Layer 2 of a small transformer language model trained on English Wikipedia (8 layers, counted from 0, width 64).
A neuron adds its activation times its output weights to the MLP's output. To switch it off is to set its activation to zero at one token and run the rest of the model.

Output weights of the MLP neurons that the questions are about. A number n stands for (n - 128) times 0.0023.
n9: 108, 158, 150, 148, 90, 89, 188, 105, 79, 105, 152, 150, 118, 176, 98, 93, 92, 123, 121, 20, 150, 87, 221, 145, 127, 145, 146, 99, 199, 57, 125, 169, 138, 190, 93, 189, 187, 93, 114, 134, 182, 111, 71, 96, 135, 159, 129, 121, 127, 154, 148, 151, 99, 97, 115, 136, 154, 187, 141, 166, 127, 197, 120, 130
n11: 164, 75, 61, 129, 134, 128, 150, 118, 74, 226, 187, 135, 175, 100, 145, 151, 108, 153, 136, 45, 111, 101, 126, 205, 82, 221, 160, 174, 188, 146, 174, 104, 169, 138, 168, 44, 97, 114, 155, 134, 137, 180, 78, 112, 145, 157, 112, 195, 116, 83, 80, 102, 117, 183, 124, 91, 124, 180, 191, 158, 213, 119, 84, 153
n15: 207, 79, 82, 150, 134, 193, 127, 193, 128, 120, 168, 110, 149, 76, 199, 114, 118, 118, 150, 195, 84, 142, 163, 129, 111, 139, 147, 107, 42, 125, 139, 196, 85, 109, 111, 156, 137, 132, 139, 181, 127, 153, 93, 165, 130, 52, 107, 177, 113, 61, 124, 116, 179, 125, 91, 164, 169, 116, 61, 92, 103, 137, 112, 186
n39: 165, 239, 102, 172, 97, 79, 141, 99, 67, 99, 78, 183, 116, 97, 156, 155, 195, 115, 150, 100, 49, 152, 70, 116, 102, 159, 131, 121, 82, 112, 128, 80, 69, 163, 111, 171, 116, 97, 64, 58, 63, 150, 132, 73, 114, 125, 92, 134, 130, 164, 66, 78, 80, 176, 115, 95, 59, 125, 139, 78, 59, 120, 138, 175
n42: 106, 116, 102, 122, 97, 5, 168, 133, 113, 100, 173, 96, 141, 139, 175, 207, 106, 56, 131, 142, 78, 90, 120, 217, 126, 159, 151, 127, 156, 16, 156, 149, 149, 176, 104, 88, 126, 174, 120, 117, 197, 118, 81, 124, 132, 118, 117, 165, 197, 49, 124, 130, 159, 157, 119, 135, 129, 102, 138, 96, 97, 138, 95, 165
n47: 64, 176, 160, 149, 192, 148, 145, 165, 128, 112, 50, 136, 178, 106, 78, 112, 112, 106, 200, 152, 113, 102, 136, 61, 93, 167, 167, 204, 130, 110, 93, 124, 47, 114, 149, 80, 69, 144, 58, 167, 189, 112, 92, 102, 132, 128, 103, 139, 108, 157, 127, 43, 55, 80, 126, 71, 95, 153, 62, 44, 119, 193, 178, 121
n65: 133, 77, 107, 159, 84, 67, 174, 143, 93, 94, 151, 87, 43, 188, 94, 149, 93, 120, 134, 123, 92, 36, 108, 142, 210, 132, 117, 147, 124, 129, 86, 159, 83, 141, 96, 162, 127, 115, 117, 144, 181, 105, 57, 56, 164, 90, 143, 78, 161, 157, 137, 171, 70, 85, 126, 160, 130, 145, 113, 138, 80, 180, 109, 109
n70: 147, 118, 136, 138, 92, 80, 116, 75, 62, 78, 129, 102, 99, 114, 75, 118, 165, 94, 78, 84, 107, 106, 145, 123, 176, 156, 149, 114, 52, 79, 165, 205, 105, 130, 118, 169, 237, 96, 118, 121, 146, 166, 17, 110, 195, 141, 145, 114, 204, 156, 97, 146, 107, 156, 102, 182, 95, 183, 155, 156, 79, 177, 112, 94
n77: 133, 162, 116, 130, 27, 33, 71, 82, 151, 160, 139, 144, 99, 80, 105, 168, 166, 119, 116, 189, 39, 171, 139, 140, 139, 150, 97, 167, 57, 164, 112, 204, 121, 123, 115, 171, 94, 85, 110, 96, 157, 152, 13, 217, 103, 141, 175, 93, 128, 114, 165, 102, 98, 104, 102, 51, 136, 127, 126, 180, 66, 206, 114, 112
n83: 166, 209, 180, 101, 164, 43, 150, 55, 86, 87, 164, 164, 85, 98, 87, 96, 164, 133, 138, 82, 127, 138, 140, 171, 154, 170, 126, 104, 118, 80, 159, 100, 180, 105, 145, 179, 131, 142, 93, 109, 90, 109, 174, 88, 109, 75, 132, 82, 143, 142, 86, 210, 120, 140, 125, 126, 146, 153, 182, 137, 117, 95, 180, 149
n92: 130, 153, 121, 141, 137, 182, 108, 84, 56, 101, 122, 120, 115, 119, 119, 107, 123, 146, 77, 110, 92, 78, 119, 148, 201, 117, 128, 85, 202, 188, 99, 187, 125, 95, 137, 129, 150, 108, 76, 171, 149, 116, 140, 152, 107, 163, 65, 72, 96, 143, 121, 165, 138, 146, 139, 53, 190, 137, 66, 155, 112, 120, 183, 174
n95: 149, 135, 143, 164, 109, 158, 110, 130, 154, 224, 193, 129, 93, 78, 144, 140, 182, 108, 73, 185, 43, 93, 122, 155, 103, 198, 134, 170, 141, 126, 166, 203, 164, 105, 135, 175, 156, 69, 163, 156, 163, 139, 104, 147, 169, 218, 153, 60, 98, 135, 22, 71, 55, 126, 111, 190, 104, 118, 146, 136, 78, 159, 83, 139
n98: 201, 124, 137, 134, 127, 151, 140, 82, 102, 99, 152, 118, 115, 163, 126, 88, 123, 115, 60, 112, 138, 126, 151, 138, 159, 125, 107, 118, 164, 59, 87, 145, 61, 167, 89, 161, 183, 103, 150, 151, 114, 122, 71, 124, 187, 207, 190, 115, 192, 145, 81, 128, 177, 134, 189, 214, 128, 159, 133, 106, 143, 110, 125, 153
n100: 107, 114, 109, 171, 90, 104, 159, 78, 82, 135, 104, 115, 29, 148, 82, 162, 144, 47, 92, 156, 137, 154, 120, 133, 126, 153, 201, 113, 135, 118, 126, 182, 173, 105, 154, 207, 123, 150, 122, 161, 123, 166, 80, 131, 109, 134, 87, 169, 136, 129, 26, 148, 110, 89, 113, 172, 48, 213, 174, 105, 103, 141, 105, 91
n104: 187, 170, 111, 100, 70, 72, 138, 121, 74, 58, 129, 125, 119, 184, 107, 92, 130, 133, 114, 42, 114, 96, 153, 120, 148, 107, 145, 183, 133, 117, 101, 163, 144, 179, 156, 142, 159, 111, 152, 134, 144, 107, 122, 119, 99, 213, 143, 154, 113, 161, 85, 194, 131, 75, 138, 167, 132, 146, 156, 151, 128, 146, 136, 137
n111: 150, 84, 126, 210, 57, 90, 113, 114, 101, 143, 189, 75, 164, 57, 164, 133, 152, 122, 44, 124, 154, 146, 138, 111, 161, 127, 132, 109, 143, 124, 132, 158, 151, 80, 79, 151, 118, 190, 102, 138, 80, 130, 107, 174, 131, 121, 112, 86, 180, 154, 120, 47, 135, 164, 87, 65, 184, 109, 131, 134, 115, 169, 153, 116

Each question names a token from some text and the token that comes next. It shows the activations a of the neurons there, in the order above. A number n stands for (n - 128) times 0.016.

Then comes g, the gradient of the next token's log-probability with respect to the MLP's output, scaled to length 1. A neuron's effect is roughly proportional to its activation times (output weights . g). A number n stands for (n - 128) times 0.0041.

" of", then " En"
a: 198, 177, 150, 118, 141, 167, 119, 119, 126, 121, 118, 118, 141, 118, 123, 204
g: 144, 115, 81, 150, 147, 97, 110, 143, 160, 126, 113, 180, 95, 157, 154, 109, 166, 111, 137, 122, 138, 107, 115, 110, 127, 155, 81, 141, 137, 99, 165, 183, 197, 119, 141, 73, 88, 146, 61, 123, 135, 133, 134, 123, 121, 122, 74, 121, 146, 132, 102, 134, 155, 74, 158, 141, 111, 91, 205, 99, 143, 173, 106, 89
Which neuron, switched off, raises the next token's probability most? n9

" |", then " K"
a: 124, 122, 117, 118, 119, 128, 124, 129, 126, 121, 161, 120, 120, 120, 129, 117
g: 161, 129, 65, 159, 169, 133, 135, 143, 127, 123, 146, 134, 90, 113, 130, 174, 43, 73, 110, 142, 134, 118, 132, 65, 126, 132, 139, 125, 168, 137, 106, 108, 144, 118, 119, 144, 142, 168, 118, 34, 64, 149, 91, 93, 95, 187, 119, 116, 160, 149, 124, 116, 137, 170, 123, 103, 141, 130, 157, 91, 128, 132, 119, 122
Which neuron, switched off, lowers the next token's probability most? n15

" from", then " 2016"
a: 121, 167, 120, 120, 127, 152, 156, 127, 117, 117, 119, 117, 122, 117, 117, 137
g: 170, 169, 136, 129, 129, 72, 128, 92, 115, 128, 148, 140, 117, 146, 81, 109, 157, 123, 85, 61, 159, 123, 66, 171, 145, 103, 105, 114, 95, 104, 114, 130, 183, 124, 149, 113, 146, 144, 192, 176, 159, 121, 85, 146, 167, 126, 122, 175, 73, 156, 124, 127, 146, 135, 124, 113, 120, 157, 137, 59, 158, 113, 119, 91
Which neuron, switched off, lowers the next token's probability most? n11

"son", then " |"
a: 121, 121, 119, 122, 122, 117, 120, 120, 118, 214, 197, 138, 118, 118, 118, 122
g: 139, 144, 69, 188, 168, 111, 100, 74, 99, 152, 180, 138, 95, 152, 116, 161, 174, 126, 182, 139, 159, 119, 122, 136, 163, 120, 122, 159, 134, 154, 175, 130, 101, 156, 91, 102, 131, 108, 140, 182, 172, 154, 141, 149, 132, 132, 154, 108, 108, 44, 98, 100, 135, 128, 140, 133, 141, 130, 137, 177, 96, 153, 167, 91
Which neuron, switched off, lowers the next token's probability most? n92

" a", then " ser"
a: 118, 117, 132, 120, 123, 169, 140, 122, 177, 118, 121, 124, 120, 119, 126, 118
g: 120, 120, 118, 78, 133, 99, 78, 46, 142, 152, 146, 175, 160, 112, 123, 67, 107, 135, 119, 153, 136, 106, 110, 114, 154, 138, 112, 134, 142, 77, 119, 112, 152, 122, 137, 105, 164, 116, 124, 26, 157, 135, 137, 127, 131, 168, 83, 132, 152, 136, 145, 149, 127, 113, 107, 102, 110, 113, 134, 83, 130, 99, 211, 94
Which neuron, switched off, lowers the next token's probability most? n100

" two", then " sh"
a: 132, 121, 153, 155, 119, 118, 117, 144, 119, 121, 165, 126, 121, 120, 119, 155
g: 86, 136, 113, 135, 139, 185, 119, 131, 160, 174, 152, 127, 179, 138, 182, 116, 78, 126, 104, 122, 107, 167, 129, 152, 76, 66, 183, 122, 68, 134, 130, 99, 106, 95, 142, 132, 106, 98, 159, 125, 137, 124, 62, 98, 115, 136, 103, 131, 148, 136, 90, 88, 116, 117, 118, 87, 129, 77, 69, 170, 109, 144, 116, 144
Which neuron, switched off, lowers the next token's probability most? n15

" Michael", then ","
a: 137, 120, 129, 126, 135, 118, 117, 120, 118, 163, 120, 151, 170, 118, 119, 133
g: 89, 89, 67, 186, 145, 113, 107, 83, 132, 161, 169, 161, 132, 138, 111, 138, 156, 147, 163, 180, 127, 133, 99, 141, 94, 127, 103, 126, 96, 157, 138, 153, 62, 149, 130, 134, 142, 95, 135, 165, 139, 168, 63, 139, 159, 147, 99, 149, 109, 158, 84, 107, 66, 73, 147, 102, 119, 113, 156, 154, 132, 160, 110, 111
Which neuron, switched off, lowers the next token's probability most? n95

"art", then "er"
a: 121, 117, 118, 118, 118, 127, 123, 124, 120, 171, 216, 118, 119, 118, 169, 118
g: 104, 103, 177, 81, 78, 155, 122, 154, 102, 84, 125, 74, 124, 128, 153, 153, 138, 119, 181, 160, 79, 99, 162, 145, 143, 83, 145, 151, 133, 79, 139, 156, 102, 132, 135, 125, 96, 128, 145, 212, 108, 161, 146, 141, 87, 90, 137, 142, 138, 124, 130, 179, 156, 143, 112, 149, 145, 174, 153, 171, 161, 155, 136, 82
Which two neurons, each switched off alone, lower its probability most, in order? n104, n39

";", then " 6"
a: 121, 118, 118, 117, 117, 153, 120, 123, 132, 126, 154, 119, 117, 142, 121, 118
g: 107, 170, 161, 92, 85, 166, 130, 181, 143, 161, 179, 123, 94, 131, 114, 114, 159, 166, 120, 141, 107, 140, 128, 154, 151, 119, 141, 108, 128, 130, 152, 120, 61, 76, 149, 129, 114, 132, 149, 135, 157, 122, 188, 135, 186, 69, 97, 144, 167, 83, 153, 123, 74, 140, 86, 96, 129, 73, 121, 165, 156, 154, 136, 100
Which two neurons, each switched off alone, lower its probability most, in order? n98, n104

" Guy", then "co"
a: 117, 121, 119, 121, 120, 119, 117, 118, 127, 224, 140, 135, 123, 118, 181, 119
g: 120, 108, 168, 155, 123, 118, 112, 174, 179, 141, 102, 111, 181, 114, 139, 127, 96, 176, 160, 113, 149, 143, 161, 108, 121, 145, 83, 143, 135, 71, 132, 111, 138, 161, 92, 61, 158, 113, 143, 85, 110, 76, 137, 83, 114, 130, 141, 95, 189, 105, 90, 128, 136, 73, 80, 112, 102, 81, 147, 122, 91, 134, 169, 140
Which neuron, switched off, lowers the next token's probability most? n100

" 3", then "–"
a: 118, 132, 122, 172, 122, 118, 119, 118, 117, 141, 118, 119, 118, 127, 122, 120
g: 46, 126, 79, 121, 131, 88, 132, 127, 142, 157, 157, 100, 168, 102, 136, 147, 161, 116, 133, 113, 105, 150, 153, 108, 76, 153, 159, 147, 71, 107, 73, 133, 122, 88, 128, 135, 72, 104, 89, 153, 88, 123, 110, 108, 95, 134, 76, 117, 116, 139, 114, 115, 147, 67, 136, 111, 88, 154, 105, 163, 78, 168, 159, 145
Which neuron, switched off, lowers the next token's probability most? n39

"ages", then " to"
a: 119, 137, 117, 118, 118, 118, 129, 117, 198, 139, 135, 119, 117, 119, 155, 165
g: 189, 167, 141, 54, 96, 73, 84, 161, 129, 136, 154, 126, 117, 182, 154, 120, 81, 110, 122, 123, 117, 109, 138, 143, 79, 150, 139, 167, 112, 121, 140, 109, 81, 135, 128, 151, 121, 89, 143, 119, 146, 152, 104, 96, 115, 121, 160, 150, 172, 84, 148, 106, 97, 138, 113, 137, 148, 122, 123, 158, 114, 118, 21, 119
Which neuron, switched off, lowers the next token's probability most? n77

" and", then " Dan"
a: 127, 136, 133, 122, 148, 169, 118, 121, 119, 129, 117, 123, 142, 119, 124, 188
g: 141, 119, 104, 123, 171, 95, 168, 142, 87, 108, 148, 93, 112, 149, 55, 107, 112, 68, 129, 104, 132, 109, 105, 147, 138, 122, 125, 143, 121, 59, 141, 184, 194, 178, 130, 151, 122, 148, 97, 107, 154, 130, 185, 101, 163, 117, 115, 130, 110, 182, 113, 169, 141, 130, 176, 137, 131, 128, 87, 133, 62, 125, 138, 147
Which neuron, switched off, lowers the next token's probability most? n42

" |", then " Dr"
a: 120, 120, 122, 124, 119, 156, 120, 168, 118, 120, 137, 117, 118, 171, 120, 121
g: 97, 110, 125, 157, 104, 127, 175, 126, 147, 127, 115, 136, 130, 59, 167, 169, 84, 79, 147, 153, 134, 160, 118, 91, 105, 94, 177, 133, 128, 104, 117, 99, 106, 136, 101, 112, 119, 149, 112, 46, 91, 150, 159, 67, 128, 137, 116, 134, 121, 167, 127, 151, 80, 119, 153, 115, 150, 94, 155, 205, 158, 144, 88, 140
Which neuron, switched off, raises the next token's probability most? n70

"M", then ";"
a: 117, 122, 118, 117, 125, 118, 127, 135, 121, 194, 192, 117, 133, 182, 135, 118
g: 109, 139, 117, 155, 100, 118, 135, 175, 134, 105, 200, 134, 87, 138, 171, 147, 111, 113, 106, 123, 167, 117, 92, 114, 180, 96, 114, 93, 93, 149, 126, 153, 118, 111, 85, 138, 127, 139, 149, 122, 82, 196, 101, 189, 150, 136, 173, 139, 125, 91, 100, 137, 95, 175, 136, 175, 64, 113, 146, 165, 155, 158, 158, 125
Which neuron, switched off, lowers the next token's probability most? n100

"born", then " November"
a: 118, 121, 130, 118, 120, 123, 183, 117, 126, 117, 150, 119, 124, 118, 118, 134
g: 124, 170, 126, 101, 152, 131, 141, 96, 123, 141, 206, 124, 88, 189, 161, 76, 100, 116, 111, 148, 100, 114, 126, 160, 168, 123, 115, 147, 127, 132, 160, 75, 160, 133, 131, 179, 65, 162, 153, 194, 126, 130, 102, 131, 145, 93, 117, 129, 130, 94, 69, 91, 101, 150, 161, 138, 110, 185, 128, 117, 153, 108, 99, 144
Which neuron, switched off, lowers the next token's probability most? n65

" 40", then " routes"
a: 151, 118, 125, 176, 121, 121, 117, 120, 130, 119, 118, 124, 118, 121, 117, 136
g: 157, 199, 147, 65, 143, 151, 172, 103, 120, 118, 129, 154, 122, 111, 118, 145, 56, 125, 143, 125, 92, 173, 55, 114, 155, 165, 176, 129, 146, 91, 162, 104, 116, 121, 117, 108, 132, 150, 168, 93, 95, 93, 100, 95, 64, 137, 139, 106, 152, 94, 133, 103, 106, 81, 141, 117, 172, 131, 149, 124, 137, 126, 158, 152
Which neuron, switched off, lowers the next token's probability most? n39

".", then "B"
a: 117, 118, 118, 117, 157, 131, 122, 143, 125, 123, 124, 156, 186, 191, 121, 123
g: 159, 143, 165, 182, 146, 90, 136, 141, 150, 120, 108, 131, 103, 169, 124, 60, 85, 89, 142, 118, 198, 125, 153, 142, 143, 144, 83, 162, 154, 131, 164, 124, 194, 135, 123, 166, 153, 146, 145, 100, 104, 104, 132, 157, 114, 114, 137, 67, 78, 138, 127, 137, 185, 159, 111, 102, 135, 165, 140, 80, 81, 115, 128, 100
Which neuron, switched off, lowers the next token's probability most? n100

"C", then "W"
a: 120, 124, 144, 153, 120, 118, 127, 180, 122, 130, 125, 118, 121, 127, 118, 142
g: 153, 148, 165, 163, 116, 108, 190, 124, 83, 122, 97, 146, 58, 207, 122, 114, 80, 83, 88, 116, 135, 127, 158, 134, 136, 139, 100, 136, 91, 125, 138, 74, 119, 107, 85, 130, 137, 159, 129, 137, 94, 79, 77, 152, 137, 170, 142, 139, 110, 138, 91, 139, 113, 180, 162, 151, 122, 86, 124, 93, 152, 160, 139, 149
Which two neurons, each switched off alone, lower its probability most, in order? n70, n39

"=", then "Sch"
a: 129, 130, 126, 121, 154, 133, 118, 192, 118, 124, 149, 119, 121, 152, 119, 117
g: 196, 158, 158, 165, 142, 104, 101, 178, 188, 100, 114, 113, 83, 124, 119, 93, 108, 146, 91, 84, 180, 136, 139, 103, 170, 145, 122, 78, 120, 88, 170, 124, 157, 139, 137, 87, 173, 171, 139, 105, 114, 92, 151, 106, 98, 146, 150, 82, 125, 174, 154, 153, 157, 173, 93, 146, 133, 112, 133, 94, 110, 116, 128, 153
Which neuron, switched off, raises the next token's probability most? n100

"fort", then "."
a: 125, 118, 127, 118, 119, 121, 119, 159, 135, 139, 127, 120, 171, 119, 134, 124
g: 152, 77, 110, 167, 139, 172, 39, 97, 121, 173, 145, 162, 125, 125, 111, 121, 140, 108, 125, 169, 93, 142, 103, 151, 109, 130, 139, 165, 154, 153, 110, 148, 144, 108, 125, 108, 147, 110, 129, 126, 109, 202, 62, 146, 177, 199, 142, 132, 124, 95, 94, 83, 103, 111, 107, 143, 116, 89, 132, 102, 137, 116, 75, 123
Which two neurons, each switched off alone, lower its probability most, in order? n98, n70

"is", then " Doctor"
a: 118, 127, 125, 120, 146, 119, 121, 198, 118, 162, 183, 123, 120, 122, 146, 161
g: 85, 103, 79, 123, 70, 121, 129, 139, 114, 121, 161, 92, 85, 71, 158, 151, 188, 116, 107, 153, 75, 106, 87, 139, 77, 98, 185, 152, 128, 105, 114, 140, 153, 102, 149, 124, 69, 169, 113, 109, 100, 113, 133, 120, 189, 146, 92, 154, 152, 124, 128, 136, 124, 114, 153, 141, 142, 63, 106, 100, 158, 126, 126, 157
Which neuron, switched off, lowers the next token's probability most? n111

" int", then "end"
a: 138, 118, 124, 131, 117, 121, 119, 118, 121, 146, 136, 126, 118, 121, 118, 118
g: 100, 88, 119, 161, 159, 159, 176, 114, 130, 85, 123, 108, 155, 155, 122, 136, 113, 51, 100, 174, 177, 137, 112, 97, 77, 106, 54, 150, 103, 151, 139, 165, 117, 155, 127, 102, 161, 192, 86, 186, 127, 94, 130, 91, 159, 129, 126, 137, 158, 156, 97, 117, 124, 142, 101, 101, 148, 150, 151, 115, 123, 133, 103, 162
Which neuron, switched off, lowers the next token's probability most? n77